Layer 6 of a small transformer language model trained on English Wikipedia (9 layers, counted from 0, width 128).
A neuron's activation on a vector x is GELU(gate . x) times (in . x), where the dot is the dot product.

Input weights of the MLP neurons that the questions are about. A number n stands for (n - 500) times 0.0013.
n44 gate: 627 439 484 659 707 696 503 756 528 375 440 439 483 599 299 493 328 541 530 399 554 448 379 318 742 321 596 462 696 421 325 540 321 487 500 520 493 480 415 346 332 446 673 497 316 550 540 500 547 483 582 418 541 529 531 473 601 594 500 432 589 520 619 541 439 413 520 372 503 517 551 766 334 520 432 552 691 570 541 348 609 704 689 300 372 470 474 503 446 640 609 298 456 571 596 545 483 342 443 562 371 477 561 603 497 514 531 513 396 601 618 517 114 739 388 469 551 713 394 590 412 507 487 396 405 490 514 480
n50 gate: 372 401 411 581 564 397 497 468 649 374 723 523 523 641 383 800 582 240 533 520 656 493 272 662 560 477 507 603 698 423 615 599 612 516 597 550 616 568 755 540 420 616 457 625 517 589 547 390 639 480 543 473 597 332 363 400 609 536 490 633 574 487 437 424 457 411 536 556 303 764 510 543 484 345 483 557 567 578 331 573 453 696 523 457 464 503 731 470 497 396 487 480 460 457 641 463 556 433 632 547 487 591 702 533 556 476 547 763 412 382 433 580 323 433 497 423 434 337 660 480 443 410 585 428 484 653 337 670
n61 gate: 293 493 530 259 430 421 576 530 437 363 622 278 513 597 477 379 473 314 655 568 610 535 507 534 431 469 591 331 433 282 541 551 524 449 490 634 620 379 479 361 393 397 356 535 417 650 525 517 658 622 310 455 556 455 431 462 408 599 517 296 423 358 490 314 517 241 479 634 538 520 490 576 325 517 459 556 507 811 593 466 707 449 486 490 544 602 859 442 224 493 431 476 645 404 528 507 343 545 593 403 651 551 517 604 466 500 524 435 276 398 357 603 337 503 497 711 524 557 676 483 309 406 548 554 553 517 545 604
n123 gate: 658 659 292 446 435 327 411 691 460 485 444 599 472 371 558 418 525 569 404 307 532 532 437 517 543 528 458 593 555 429 690 447 433 511 504 701 365 517 550 271 489 436 635 597 568 416 629 336 751 450 578 496 282 677 654 496 539 605 518 297 507 601 252 429 343 306 209 472 411 630 482 575 480 521 404 550 357 531 383 553 382 364 482 507 574 648 575 345 579 681 482 593 425 337 543 396 486 489 486 461 198 374 486 400 652 601 475 363 455 535 445 688 257 614 504 539 319 538 190 460 330 568 317 493 404 553 493 425
n175 gate: 604 594 483 322 436 678 426 298 475 446 448 406 452 479 423 577 577 336 493 392 535 603 859 442 292 528 562 683 510 549 399 583 580 389 493 566 693 479 399 550 648 451 535 432 289 656 528 532 619 418 793 335 273 582 666 549 552 493 521 504 379 569 795 549 419 406 258 263 556 455 640 500 359 538 349 614 323 548 500 605 451 424 493 591 469 399 547 458 471 645 553 429 634 553 450 390 552 386 406 535 440 358 363 673 290 390 457 364 455 611 429 314 603 436 385 444 227 528 465 404 487 373 392 645 405 595 381 518
n183 gate: 625 363 516 409 486 353 314 661 462 486 547 602 420 493 608 414 578 350 493 456 613 500 524 373 486 346 386 503 312 459 405 632 660 551 517 657 630 667 565 531 148 527 318 510 483 632 554 548 599 410 493 538 448 658 521 493 609 266 531 473 406 396 589 466 565 408 538 445 448 544 692 569 464 473 575 455 593 520 445 674 583 736 394 640 412 371 576 697 660 366 720 428 528 284 393 427 503 399 561 849 565 338 298 507 609 601 392 602 429 436 563 671 573 621 497 751 281 594 497 486 412 500 571 564 497 490 600 503
n230 gate: 493 465 402 272 414 448 743 576 514 306 611 510 672 376 406 384 639 564 461 490 395 528 674 318 433 465 703 655 648 514 413 476 476 507 507 713 644 479 552 528 334 654 219 407 542 500 603 405 538 454 507 728 528 589 603 570 552 476 464 430 393 789 398 609 489 674 637 367 278 312 626 412 500 472 486 368 595 403 518 441 532 262 420 402 409 632 524 601 546 655 546 447 528 623 606 426 318 539 416 578 419 490 377 298 503 422 614 476 424 326 425 528 532 351 668 711 528 700 355 432 426 404 708 320 395 613 539 486
n309 gate: 364 309 455 511 577 604 515 549 459 408 582 191 525 478 645 460 453 371 529 407 464 449 572 207 442 388 373 536 295 533 253 529 622 447 424 399 551 592 741 391 642 619 619 592 634 418 672 660 489 361 333 685 402 575 507 363 554 704 489 583 595 369 504 298 388 170 417 547 536 389 511 442 327 655 540 504 646 621 756 381 475 603 511 330 539 489 420 425 456 440 406 573 547 565 522 332 371 639 496 438 410 507 590 551 493 368 423 289 564 625 413 457 471 511 414 290 547 585 547 471 403 518 461 553 402 80 547 416
n329 gate: 613 515 398 496 537 471 685 597 635 553 852 237 629 570 542 500 704 500 485 424 599 292 423 375 482 386 522 507 619 604 351 354 577 235 537 368 511 543 562 277 593 478 489 560 511 700 643 230 650 522 470 441 467 517 374 658 350 445 377 717 396 410 482 518 607 460 573 493 622 515 349 689 451 555 621 422 519 529 401 463 400 558 379 518 394 729 500 500 473 561 578 570 792 324 522 411 485 660 657 356 654 377 225 437 775 642 463 722 576 395 678 592 559 422 416 636 570 504 319 694 486 363 402 493 521 393 474 578
n371 gate: 559 563 522 591 348 433 492 639 553 553 448 463 694 742 489 402 452 397 395 356 765 572 604 328 312 433 526 410 814 530 244 544 533 463 665 422 683 639 507 572 523 511 526 481 455 574 701 534 515 428 632 605 515 644 741 362 381 589 523 477 420 683 635 534 511 444 470 515 556 400 713 530 586 455 339 587 451 548 571 463 695 544 575 489 418 478 536 511 437 617 545 184 590 388 549 398 467 386 496 711 878 397 593 496 653 230 527 507 541 696 399 680 474 96 425 545 306 452 387 485 471 383 459 500 583 369 279 410
n407 gate: 638 731 236 489 449 500 435 531 500 398 722 344 563 518 503 414 691 493 664 482 607 554 482 591 428 732 584 353 552 654 461 571 330 662 690 493 529 469 500 583 360 364 300 602 647 327 588 532 582 634 561 554 558 614 504 682 564 475 326 536 352 339 568 457 325 550 479 447 550 603 457 342 565 376 871 409 493 626 518 294 489 546 532 343 550 454 552 532 650 595 443 378 453 457 572 233 305 391 649 392 436 553 529 583 699 507 406 280 465 426 552 754 468 662 756 633 457 500 532 627 476 615 567 370 372 475 564 482
n411 gate: 668 683 428 375 621 615 664 597 733 392 402 334 430 610 376 391 432 705 432 392 446 372 524 457 367 497 337 452 513 459 463 257 554 359 466 734 561 533 649 552 339 394 500 517 483 601 600 383 680 524 685 285 531 586 651 330 453 473 590 435 528 634 415 483 527 267 636 486 589 246 469 531 569 531 612 593 287 463 548 351 606 460 578 650 466 662 612 409 443 467 253 524 486 619 627 452 575 476 436 620 555 527 473 373 544 286 459 551 382 513 414 548 682 483 388 572 347 480 521 600 464 418 254 513 325 538 415 524
n427 gate: 372 622 746 372 347 451 444 538 299 629 341 625 514 344 403 317 444 496 356 590 521 482 413 479 430 378 541 352 363 567 472 573 538 462 461 647 388 353 884 475 645 454 451 546 402 517 528 631 538 507 366 584 546 362 578 553 339 559 454 708 553 503 812 647 669 486 440 416 588 465 388 331 443 566 426 596 518 414 545 493 644 597 591 486 695 629 615 538 601 356 359 405 627 489 468 603 406 404 413 613 461 497 283 447 318 447 379 420 517 684 306 539 504 433 668 468 262 631 405 611 299 380 628 438 303 433 458 556
n479 gate: 668 514 197 373 465 369 444 565 553 461 812 469 928 735 437 455 455 645 531 627 660 430 314 453 517 614 432 507 517 353 576 438 362 592 497 555 510 381 566 532 497 441 469 592 389 534 527 322 510 521 664 594 532 324 794 583 459 613 782 573 542 415 469 469 364 359 392 538 347 483 566 458 440 503 278 542 423 612 500 659 622 517 441 444 493 397 540 545 532 534 486 514 451 281 581 525 389 412 286 385 618 445 493 500 358 461 560 397 243 448 376 490 563 549 458 476 406 510 493 542 314 514 455 702 614 413 653 584
n511 gate: 448 451 391 438 315 481 656 574 333 496 425 383 663 496 565 473 485 542 318 613 557 677 632 470 371 632 196 588 481 607 662 635 304 496 390 719 390 385 689 622 385 572 568 546 504 504 608 378 545 500 610 496 481 333 557 511 659 429 550 702 350 742 743 629 538 455 420 345 203 737 580 492 456 496 591 408 561 578 345 572 481 429 545 432 632 752 643 500 447 567 496 248 416 428 630 354 262 323 379 500 462 657 591 637 583 565 231 289 380 523 445 401 622 622 526 500 553 441 401 361 239 741 444 485 372 701 397 386
n44 in: 657 530 443 560 425 470 429 667 610 413 456 592 370 336 440 303 621 360 504 463 441 729 371 493 403 592 322 414 558 493 368 364 662 672 236 382 541 381 467 653 343 593 581 824 519 511 465 437 563 594 496 522 455 382 638 556 412 441 335 786 234 718 685 459 485 533 722 651 530 511 507 221 560 441 622 669 425 405 688 496 318 569 655 444 640 504 461 738 497 674 455 470 541 481 511 399 666 605 614 608 541 781 574 601 692 466 357 581 573 397 446 585 325 444 651 511 496 289 604 515 500 422 427 591 457 352 704 567
n50 in: 513 470 354 431 871 493 650 249 545 541 607 305 434 476 410 466 352 717 557 564 375 733 534 523 371 460 596 364 566 561 758 634 604 520 456 426 622 546 554 462 371 372 655 497 693 530 414 517 520 551 361 429 449 567 575 598 557 493 311 561 517 454 365 375 724 312 520 466 507 497 568 510 523 483 355 215 463 460 335 524 371 433 372 537 426 339 454 570 509 666 554 660 527 470 473 575 524 438 594 520 402 400 287 609 564 737 706 520 390 463 349 307 650 374 453 405 561 483 575 600 542 555 564 420 444 439 453 636
n61 in: 719 558 575 441 449 760 590 431 568 460 639 577 557 374 448 715 577 484 500 419 484 575 264 542 527 298 443 453 492 692 284 527 454 623 422 453 247 580 411 528 853 344 481 460 535 577 423 516 415 559 543 321 402 555 582 461 663 612 101 687 457 573 504 555 539 732 158 395 574 229 290 288 396 589 496 516 367 412 504 523 602 469 252 465 508 388 188 392 794 405 504 520 429 321 598 370 543 492 411 457 453 603 679 665 543 658 330 589 573 650 602 558 665 488 651 320 407 519 586 587 351 480 488 630 523 504 402 418
n123 in: 583 412 496 679 553 404 347 809 398 680 385 575 437 411 607 340 321 333 277 381 676 468 464 426 572 600 445 560 602 552 738 548 480 705 468 365 300 473 492 556 540 532 388 545 432 433 500 468 603 439 572 448 311 474 460 676 397 903 314 492 261 378 512 264 444 417 344 651 644 659 716 315 592 508 524 285 387 406 556 679 436 606 468 588 583 639 469 425 481 461 524 315 436 260 347 238 369 358 317 242 348 425 592 448 651 614 549 464 634 571 608 512 323 488 588 408 316 504 323 463 687 395 195 783 438 608 452 387
n175 in: 588 507 476 514 602 674 228 322 562 718 528 553 340 259 503 521 419 464 632 592 536 594 443 521 489 489 535 496 559 450 440 634 415 409 707 408 443 636 337 360 557 393 632 500 586 729 410 582 582 327 457 461 471 557 392 432 493 694 337 697 518 448 603 386 310 542 479 266 722 511 643 385 469 745 653 605 486 682 479 358 464 753 532 479 606 504 576 620 523 294 317 482 568 664 550 612 440 446 425 263 525 496 596 737 376 612 457 581 658 542 659 611 313 644 347 543 561 542 479 670 405 719 638 391 531 571 489 443
n183 in: 638 399 510 344 458 514 367 578 368 504 689 624 394 563 377 626 483 454 392 438 469 560 410 480 486 444 595 476 344 437 669 638 476 596 545 531 403 622 306 381 335 510 531 617 535 565 489 584 594 419 605 556 546 477 549 709 597 435 348 291 472 459 618 650 556 400 458 562 493 510 510 514 470 587 594 549 546 329 323 777 591 500 514 417 431 493 604 789 490 340 752 574 728 559 521 655 476 341 569 591 479 339 326 633 711 496 239 538 414 510 675 772 661 711 392 738 378 677 490 504 576 563 552 408 591 643 497 367
n230 in: 570 382 511 484 520 575 583 450 520 448 609 367 369 580 421 591 516 576 382 730 681 516 590 508 607 417 485 492 696 464 473 336 469 329 682 402 315 577 370 599 472 784 547 616 484 566 497 663 571 500 251 579 679 426 516 433 476 559 788 626 480 365 630 457 547 555 626 661 591 367 468 694 375 539 248 584 409 376 524 610 290 481 677 358 539 348 439 695 364 357 460 476 417 756 496 504 614 424 692 349 729 535 358 841 166 476 224 480 430 617 447 654 842 436 484 658 583 334 437 612 342 385 414 298 588 682 350 595
n309 in: 405 537 511 627 440 701 474 500 470 365 482 482 745 266 560 555 427 684 261 620 349 418 599 468 504 559 205 515 640 444 493 536 409 380 434 599 687 500 577 556 585 235 632 388 312 649 520 504 493 463 607 238 459 338 581 540 617 566 433 275 522 305 445 515 611 405 452 555 197 401 496 600 560 299 386 672 437 356 184 175 441 373 756 463 394 518 628 558 376 630 393 463 544 338 559 660 485 265 482 596 496 714 676 459 405 429 526 515 496 558 454 460 393 430 361 456 592 413 474 586 395 548 427 471 639 529 471 533
n329 in: 605 441 482 489 537 339 500 363 571 470 544 540 737 359 496 219 668 567 776 416 515 627 591 611 371 625 475 463 673 530 788 478 588 518 493 548 496 550 375 563 563 537 621 777 640 504 561 470 397 444 489 739 519 348 507 518 452 475 392 611 291 554 334 301 504 383 559 537 629 675 625 396 630 551 316 489 493 572 603 544 275 601 632 544 613 380 692 573 394 738 855 548 581 710 548 682 668 530 460 311 382 616 533 322 485 724 328 562 569 420 375 544 559 463 500 629 511 680 238 485 482 389 500 370 521 600 500 544
n371 in: 159 463 667 146 534 244 412 650 470 525 672 496 622 705 484 492 401 280 562 537 546 462 442 403 737 446 130 746 597 454 344 282 393 484 188 492 537 622 380 529 613 488 571 576 417 475 503 371 413 399 487 433 726 309 692 517 669 418 466 425 475 154 496 334 529 603 463 818 512 463 616 571 572 636 529 492 496 390 682 603 313 341 570 347 603 360 340 221 275 431 429 375 659 355 546 496 384 551 583 366 326 463 562 621 409 664 563 558 582 681 404 413 437 504 500 433 400 647 487 479 647 596 163 586 404 608 288 462
n407 in: 453 473 589 361 469 425 528 577 346 570 375 442 554 562 398 583 503 357 476 551 459 708 527 540 631 373 728 514 386 476 541 656 565 480 304 589 541 554 575 538 652 517 239 458 723 517 511 479 681 469 497 490 285 474 780 394 572 554 775 569 594 655 610 617 724 500 586 520 421 565 294 576 523 380 486 483 531 308 664 449 459 666 401 678 476 537 464 422 343 453 566 638 476 452 486 791 753 378 469 683 661 490 483 493 445 490 444 456 483 575 560 497 673 659 442 397 291 335 641 245 598 389 469 500 404 466 503 503
n411 in: 652 469 511 296 404 445 587 561 524 544 438 527 462 460 609 433 332 716 476 558 716 516 512 619 673 551 573 354 270 484 523 469 492 430 437 555 571 481 480 702 599 469 465 464 579 477 472 417 711 560 492 724 484 714 662 382 547 348 580 654 373 720 331 665 662 379 300 535 539 317 386 520 496 531 441 600 223 164 398 508 472 515 500 987 469 414 553 426 606 461 302 540 53 704 555 397 355 600 179 801 288 659 567 595 484 512 432 391 543 535 572 559 658 464 457 508 461 485 543 612 489 445 403 314 485 630 598 595
n427 in: 444 425 579 301 478 592 325 427 467 635 486 592 559 658 415 568 507 620 543 609 393 547 316 663 443 482 465 418 399 400 486 461 436 433 446 621 589 545 720 371 522 468 361 728 343 673 503 403 543 590 532 504 805 390 478 660 163 549 652 493 543 409 318 564 525 641 351 429 579 366 411 335 387 525 607 442 554 308 447 454 514 605 564 557 373 556 472 451 517 301 521 432 478 361 443 320 465 514 358 364 518 630 425 511 457 442 558 320 690 250 445 400 432 554 582 371 489 741 411 696 354 669 623 602 603 443 578 106
n479 in: 459 293 815 508 515 583 462 338 288 616 362 530 471 580 356 719 448 446 383 433 534 557 478 706 504 594 725 432 467 489 496 616 455 481 307 590 436 835 320 428 337 598 489 393 628 295 213 591 530 462 326 587 500 581 519 564 511 418 481 436 626 448 387 466 405 694 628 609 674 552 519 417 796 710 455 611 363 485 575 391 364 533 560 504 272 399 274 433 482 271 538 557 367 504 447 569 669 531 635 610 572 467 380 549 541 588 527 332 611 422 777 560 587 652 665 519 504 348 409 419 493 625 567 519 249 523 409 356
n511 in: 572 454 375 543 285 485 438 414 272 677 257 271 387 446 504 697 385 567 273 530 519 698 393 616 500 462 338 508 365 523 523 698 412 242 373 565 446 339 450 391 314 588 392 488 577 553 476 233 358 558 438 608 372 439 543 585 619 538 371 500 204 628 335 523 504 508 577 393 330 603 385 558 401 500 623 453 597 523 412 718 759 504 477 677 641 645 660 572 407 466 566 515 496 531 570 407 454 399 649 380 662 735 450 539 569 691 344 378 462 454 705 354 531 519 692 384 761 689 531 449 548 628 542 91 589 635 477 597

Each question shows a token from some text and the vector x that enters the MLP there. A number n stands for (n - 500) times 0.0082.

" be": 519 514 419 658 594 486 559 490 534 391 524 488 572 338 389 394 552 412 667 405 443 537 468 485 425 497 447 535 580 574 566 299 543 488 526 481 529 430 495 451 701 379 557 493 475 439 312 511 474 496 439 503 381 573 522 433 474 596 462 556 491 534 412 464 469 433 410 444 642 576 564 458 566 380 395 480 610 506 523 460 448 464 642 494 424 532 418 481 657 427 494 415 543 515 494 546 578 419 579 618 552 538 422 451 618 567 567 522 552 457 626 621 436 496 518 413 489 448 501 435 701 472 454 465 422 541 452 461
The three highest activations, in order: n329, n123, n44

" sk": 695 588 459 395 615 424 537 439 437 348 569 591 572 404 278 502 559 529 541 482 385 524 523 489 343 628 586 587 458 416 534 512 382 516 659 418 464 650 539 433 471 524 385 497 583 488 330 367 527 510 571 525 367 523 508 439 412 443 595 645 693 511 318 531 510 376 252 656 471 562 449 423 543 389 318 528 483 529 535 459 447 372 530 451 497 427 404 579 580 559 601 459 436 428 630 434 375 515 544 485 565 499 481 566 452 606 419 475 477 323 608 733 532 446 531 400 380 355 591 640 433 581 388 597 442 515 399 362
The neuron with the highest activation: n479

"G": 646 492 534 411 605 579 676 446 310 389 531 563 383 272 462 402 500 590 466 582 438 508 420 559 449 506 484 662 417 399 511 482 472 521 455 480 492 533 517 545 636 452 604 454 521 520 331 375 500 543 537 569 526 318 404 521 563 323 679 459 533 494 503 489 503 384 457 548 554 520 495 534 386 218 506 542 356 430 608 492 648 354 641 306 390 458 580 511 568 461 621 421 536 457 440 433 626 495 558 345 545 404 494 526 398 585 299 533 481 561 526 454 517 541 543 554 421 499 547 277 401 442 411 524 496 391 570 584
The neuron with the highest activation: n61

" he": 520 550 557 555 654 466 676 378 440 673 606 716 529 549 625 531 377 363 426 477 465 510 583 560 465 600 583 438 440 574 521 559 481 434 503 512 451 443 518 614 472 462 486 449 432 474 316 611 551 447 621 488 438 406 462 508 367 403 474 540 466 537 303 523 431 443 541 491 733 676 591 404 604 247 517 524 478 519 624 505 448 480 593 425 537 445 371 486 680 422 502 437 438 513 371 549 392 495 595 531 559 488 553 509 482 564 546 431 652 534 529 489 417 492 489 548 450 374 568 483 501 487 437 516 483 467 531 473
The three highest activations, in order: n511, n183, n309

" television": 527 469 614 477 448 499 474 508 357 435 458 624 469 616 349 576 608 491 639 580 505 383 537 589 358 616 530 470 592 602 654 406 473 573 373 514 604 698 493 523 478 435 468 480 555 462 315 560 625 454 541 542 436 479 393 539 425 399 454 415 383 459 630 503 435 458 449 461 637 516 469 500 599 493 475 538 506 458 563 528 511 558 521 635 444 500 347 583 534 513 492 416 587 521 487 576 405 564 390 572 599 419 459 574 544 457 492 443 470 466 647 687 651 613 520 468 588 535 501 441 571 345 462 559 426 566 471 434
The neuron with the highest activation: n183

"in": 311 459 558 572 346 542 458 457 426 558 686 545 390 363 510 606 480 357 598 546 422 479 577 561 595 393 458 604 405 606 389 410 569 364 331 568 539 576 575 624 482 483 512 483 531 454 341 509 568 499 438 451 427 614 544 554 645 623 439 656 323 472 432 558 360 590 409 615 543 445 496 527 632 521 628 591 475 617 770 457 530 475 545 435 428 426 368 401 468 505 455 473 460 673 477 319 537 410 519 368 564 646 422 424 547 545 554 493 490 399 590 538 584 431 563 611 688 466 463 703 616 537 488 405 338 638 486 406
Which neuron fires most, and how strongly? n230, at about 0.73

" mar": 701 567 495 519 450 552 497 262 399 481 658 574 451 487 399 678 460 332 567 500 473 285 648 548 464 565 509 684 582 502 553 460 431 594 341 615 492 461 491 487 579 461 440 487 536 516 334 463 484 613 581 559 408 370 625 627 574 507 458 598 447 443 580 480 508 611 565 388 546 474 493 489 622 389 463 599 548 597 468 440 484 368 615 428 563 367 470 562 599 332 676 497 314 570 482 454 468 481 568 612 501 557 593 634 492 393 652 510 501 387 442 539 430 552 496 384 470 352 326 669 428 433 367 562 539 473 551 541
The neuron with the highest activation: n479

" view": 575 410 591 558 531 627 499 379 469 392 594 499 470 490 430 495 354 443 497 689 428 560 475 395 502 489 590 623 503 617 631 396 497 730 500 344 537 649 535 617 504 444 531 554 570 617 321 472 472 508 450 496 283 591 442 493 407 487 495 405 561 551 550 579 501 609 410 548 470 497 554 346 476 573 587 531 456 524 521 340 442 468 509 399 433 500 359 564 614 478 420 402 553 566 473 591 401 631 461 450 517 506 425 610 494 452 490 467 614 539 527 482 440 444 505 441 451 630 516 371 466 503 357 562 529 563 568 391
The neuron with the highest activation: n175

"ly": 379 540 556 590 475 498 512 343 384 564 427 608 502 561 505 560 503 486 556 561 500 472 494 623 470 484 478 444 502 557 559 403 557 483 448 510 462 552 503 442 580 442 576 320 584 382 311 538 574 446 468 657 451 484 593 459 546 575 407 471 716 511 498 521 419 623 452 462 730 667 477 513 489 567 492 426 524 513 510 517 519 577 501 554 496 629 363 488 507 420 561 425 586 480 693 429 592 450 581 366 576 480 444 506 500 513 624 534 581 428 711 699 582 630 553 518 550 458 483 521 609 485 507 498 443 468 536 509
The three highest activations, in order: n309, n44, n407

" ask": 503 583 432 610 551 512 503 389 499 407 393 571 527 420 461 508 470 461 384 590 460 591 404 600 519 578 479 518 515 463 519 622 618 743 573 378 537 587 475 597 663 508 547 440 576 587 326 507 367 619 562 458 380 656 542 499 532 501 499 485 484 524 491 534 552 447 592 493 621 551 441 526 545 597 455 433 484 607 584 334 458 484 595 293 618 490 402 481 708 427 642 559 491 594 304 533 300 584 540 443 471 546 565 576 579 565 341 437 564 443 516 603 424 519 471 367 574 455 501 568 554 512 306 710 509 491 550 405
Which neuron fires most, and how strongly? n511, at about 0.27

"ill": 528 492 604 474 537 553 460 449 549 464 629 481 512 350 318 542 569 377 473 495 456 447 495 446 664 330 518 613 602 522 420 589 563 653 566 403 585 688 681 520 480 496 333 479 478 559 372 528 467 406 461 377 613 664 670 686 562 816 575 571 526 552 722 514 310 508 354 362 541 371 498 725 566 347 447 540 417 526 575 346 440 438 653 320 451 542 371 531 550 443 628 445 525 538 608 413 583 400 420 324 567 352 560 437 495 383 578 660 441 469 727 637 467 495 572 528 548 385 504 600 489 498 335 508 409 197 576 305
The neuron with the highest activation: n175

" a": 723 524 425 600 437 501 522 630 436 541 586 522 569 427 368 492 563 470 627 533 504 365 414 490 456 498 476 517 477 468 505 306 514 555 437 493 552 555 449 465 598 482 570 502 541 398 329 453 671 465 501 576 333 580 501 531 443 530 447 516 473 471 488 613 477 418 556 501 449 614 488 520 598 371 505 567 508 545 544 571 378 495 559 515 573 628 352 498 566 641 538 475 438 560 439 537 497 382 560 481 490 509 407 661 554 612 513 402 539 410 634 519 445 518 491 481 456 400 482 473 831 526 535 402 542 491 463 615
The three highest activations, in order: n123, n329, n407

"e": 247 441 535 510 349 292 495 768 513 355 666 394 618 563 397 414 515 267 555 466 562 572 584 494 511 472 605 701 575 226 578 603 557 460 507 562 516 423 590 485 341 631 515 556 533 431 409 480 569 444 274 691 733 411 587 522 444 780 720 612 435 578 469 656 476 513 454 335 537 610 559 474 681 564 524 593 610 633 557 267 521 364 517 391 542 401 548 371 515 705 449 444 655 516 527 527 739 402 567 424 694 503 383 468 438 461 280 442 523 356 460 285 437 506 565 521 304 372 621 525 412 342 340 311 554 532 579 662
Which neuron fires most, and how strongly? n230, at about 8.5

" brother": 492 395 527 479 540 621 537 482 363 531 337 668 402 515 648 629 558 415 604 522 523 571 587 598 525 440 450 644 414 538 489 451 477 475 367 449 424 576 476 578 491 407 562 572 672 536 317 649 526 427 500 443 518 549 534 640 565 560 539 689 478 417 564 483 443 606 422 611 626 293 463 456 564 564 610 421 364 471 619 427 573 534 598 441 530 501 513 501 552 364 635 451 366 594 527 435 452 390 520 504 631 579 364 552 435 418 488 419 539 461 568 574 526 383 571 521 544 452 437 575 478 478 520 476 318 513 566 459
Which neuron fires most, and how strongly? n427, at about 2.2

" K": 584 386 543 480 491 512 452 538 477 366 395 518 494 525 425 433 587 627 581 434 442 480 467 427 483 542 536 480 482 520 462 528 419 502 486 506 509 518 464 520 593 512 520 384 456 609 310 568 577 530 498 529 448 280 448 535 617 490 491 604 521 502 543 552 525 501 541 565 448 669 647 410 525 341 559 424 556 455 435 511 605 428 572 438 468 408 432 506 525 580 589 494 616 428 547 585 413 409 521 482 408 610 493 517 526 596 131 565 492 405 457 485 572 456 488 538 594 533 572 514 397 532 476 557 485 602 488 452
The three highest activations, in order: n511, n183, n44

" with": 500 485 426 605 503 506 456 530 447 604 457 515 460 398 425 455 574 541 554 499 490 536 433 478 399 505 440 526 568 565 500 493 531 448 491 452 600 512 441 511 526 474 546 453 584 457 313 470 504 507 447 551 355 585 476 527 527 492 483 416 453 394 531 528 427 596 436 540 583 480 454 516 592 427 586 511 505 471 541 490 472 526 540 414 464 440 440 476 562 592 582 453 469 497 402 417 547 446 492 411 514 543 475 507 545 611 506 517 520 518 579 539 513 617 489 527 458 525 493 529 873 423 443 470 447 468 502 473
The neuron with the highest activation: n329

" into": 532 460 395 592 442 467 579 402 533 527 505 479 489 419 361 481 516 516 488 574 455 456 506 552 617 560 460 586 543 546 437 428 592 492 459 382 663 423 436 455 518 505 462 475 580 423 321 510 456 616 558 585 406 555 431 517 555 451 519 383 491 472 422 408 482 611 443 526 415 461 335 447 572 398 517 521 463 422 552 414 438 566 549 433 397 403 382 420 606 570 421 490 394 453 447 425 471 487 558 507 451 552 537 461 557 590 564 544 564 523 542 511 524 391 348 544 482 531 504 408 807 456 393 491 434 501 511 554
Which neuron fires most, and how strongly? n175, at about 0.35

" t": 594 507 492 644 428 524 647 358 493 412 532 597 533 342 386 503 480 403 513 469 496 590 472 379 442 589 406 709 555 485 540 430 362 510 273 567 489 571 476 492 623 403 491 390 629 371 337 291 547 639 512 456 452 405 604 526 539 555 620 693 579 479 426 561 415 503 440 446 376 528 622 450 524 412 549 430 544 448 610 431 464 324 671 468 568 454 335 469 643 422 591 390 437 561 557 586 552 601 436 669 510 450 532 635 429 633 373 467 551 452 509 496 592 541 343 443 460 335 456 595 438 394 371 634 433 471 572 302
The neuron with the highest activation: n479

"a": 346 448 620 577 401 482 510 543 452 624 418 445 678 504 495 456 381 490 493 342 508 447 562 636 533 518 521 512 531 449 478 596 505 451 458 476 470 617 470 469 604 624 653 464 492 418 315 509 534 569 491 492 549 409 524 464 505 593 514 598 513 491 617 438 458 596 529 635 542 512 581 471 655 422 438 661 433 628 548 493 515 441 619 347 592 547 485 413 599 400 435 457 375 516 580 475 514 529 422 465 500 688 381 476 592 372 456 524 496 463 587 619 431 465 443 462 507 414 486 449 530 571 612 558 350 565 545 550
The neuron with the highest activation: n371

"art": 298 486 646 358 449 485 412 474 467 769 361 434 444 550 412 481 398 319 556 563 541 405 475 466 429 353 583 439 669 401 540 731 486 542 419 501 476 746 411 448 547 627 411 553 545 510 335 515 401 605 422 555 577 444 573 393 483 404 417 592 624 574 419 468 381 528 433 672 464 548 469 417 611 649 471 612 485 546 606 443 474 377 511 424 551 578 534 528 414 494 501 495 530 583 430 647 701 393 459 614 586 544 458 394 490 449 463 531 545 560 539 494 523 496 526 640 399 381 416 486 509 359 446 590 469 458 552 580
The neuron with the highest activation: n371

"view": 301 496 570 536 564 640 532 474 521 520 453 550 527 417 482 567 341 464 489 583 597 492 425 445 486 487 515 515 468 510 672 437 493 649 446 360 572 689 448 582 422 528 492 474 680 635 331 413 597 687 404 603 374 652 380 464 614 460 488 470 483 566 440 508 410 525 459 589 687 575 433 430 534 652 524 536 303 544 500 466 389 521 411 479 362 422 356 563 612 373 528 339 558 710 412 489 438 477 482 525 666 404 419 489 434 585 414 407 562 585 578 601 481 502 535 549 421 576 504 471 507 458 328 469 438 571 558 450
The neuron with the highest activation: n183

"==\n": 314 484 397 462 578 480 515 432 481 512 482 493 495 379 666 469 445 480 566 508 467 521 569 603 310 415 557 527 556 610 480 414 496 531 415 429 587 601 500 512 401 445 526 509 524 359 308 520 569 492 593 473 335 538 506 480 572 536 515 457 507 511 472 534 491 502 286 466 410 582 609 469 608 409 533 432 424 464 442 540 557 479 532 429 476 495 443 478 692 614 527 426 450 344 456 402 582 478 451 393 474 396 457 483 632 582 512 578 570 545 431 477 417 528 474 523 491 498 588 506 600 447 485 521 413 497 473 557
The neuron with the highest activation: n123

" pre": 590 454 510 572 362 553 554 486 427 465 702 437 572 447 456 642 313 342 496 522 493 504 545 638 340 545 452 607 611 405 623 356 481 543 453 416 484 446 619 553 380 418 604 563 593 570 335 436 528 489 429 670 486 509 534 610 498 542 509 581 524 486 336 484 453 518 388 673 354 404 456 642 674 343 524 355 453 558 458 371 406 512 517 385 335 230 480 802 560 409 407 518 613 482 525 507 511 484 575 554 549 536 475 582 468 659 590 498 512 397 486 391 452 462 344 502 570 305 591 585 414 427 568 436 460 545 404 520
The two highest activations, in order: n50, n479

"oo": 260 529 649 486 559 486 525 533 438 655 493 377 555 493 465 441 552 510 587 501 595 461 449 697 469 502 551 512 569 481 547 529 553 511 412 376 456 536 443 505 501 382 555 497 476 463 314 429 556 532 390 497 559 403 476 590 440 514 469 625 520 514 465 590 426 595 533 722 573 549 526 399 627 454 521 492 375 611 474 474 479 484 605 422 534 528 502 473 480 470 502 470 349 595 493 570 523 376 499 551 614 538 461 372 498 450 478 568 483 448 542 493 480 500 484 479 463 357 463 427 568 407 496 515 331 528 504 556
Which neuron fires most, and how strongly? n511, at about 0.2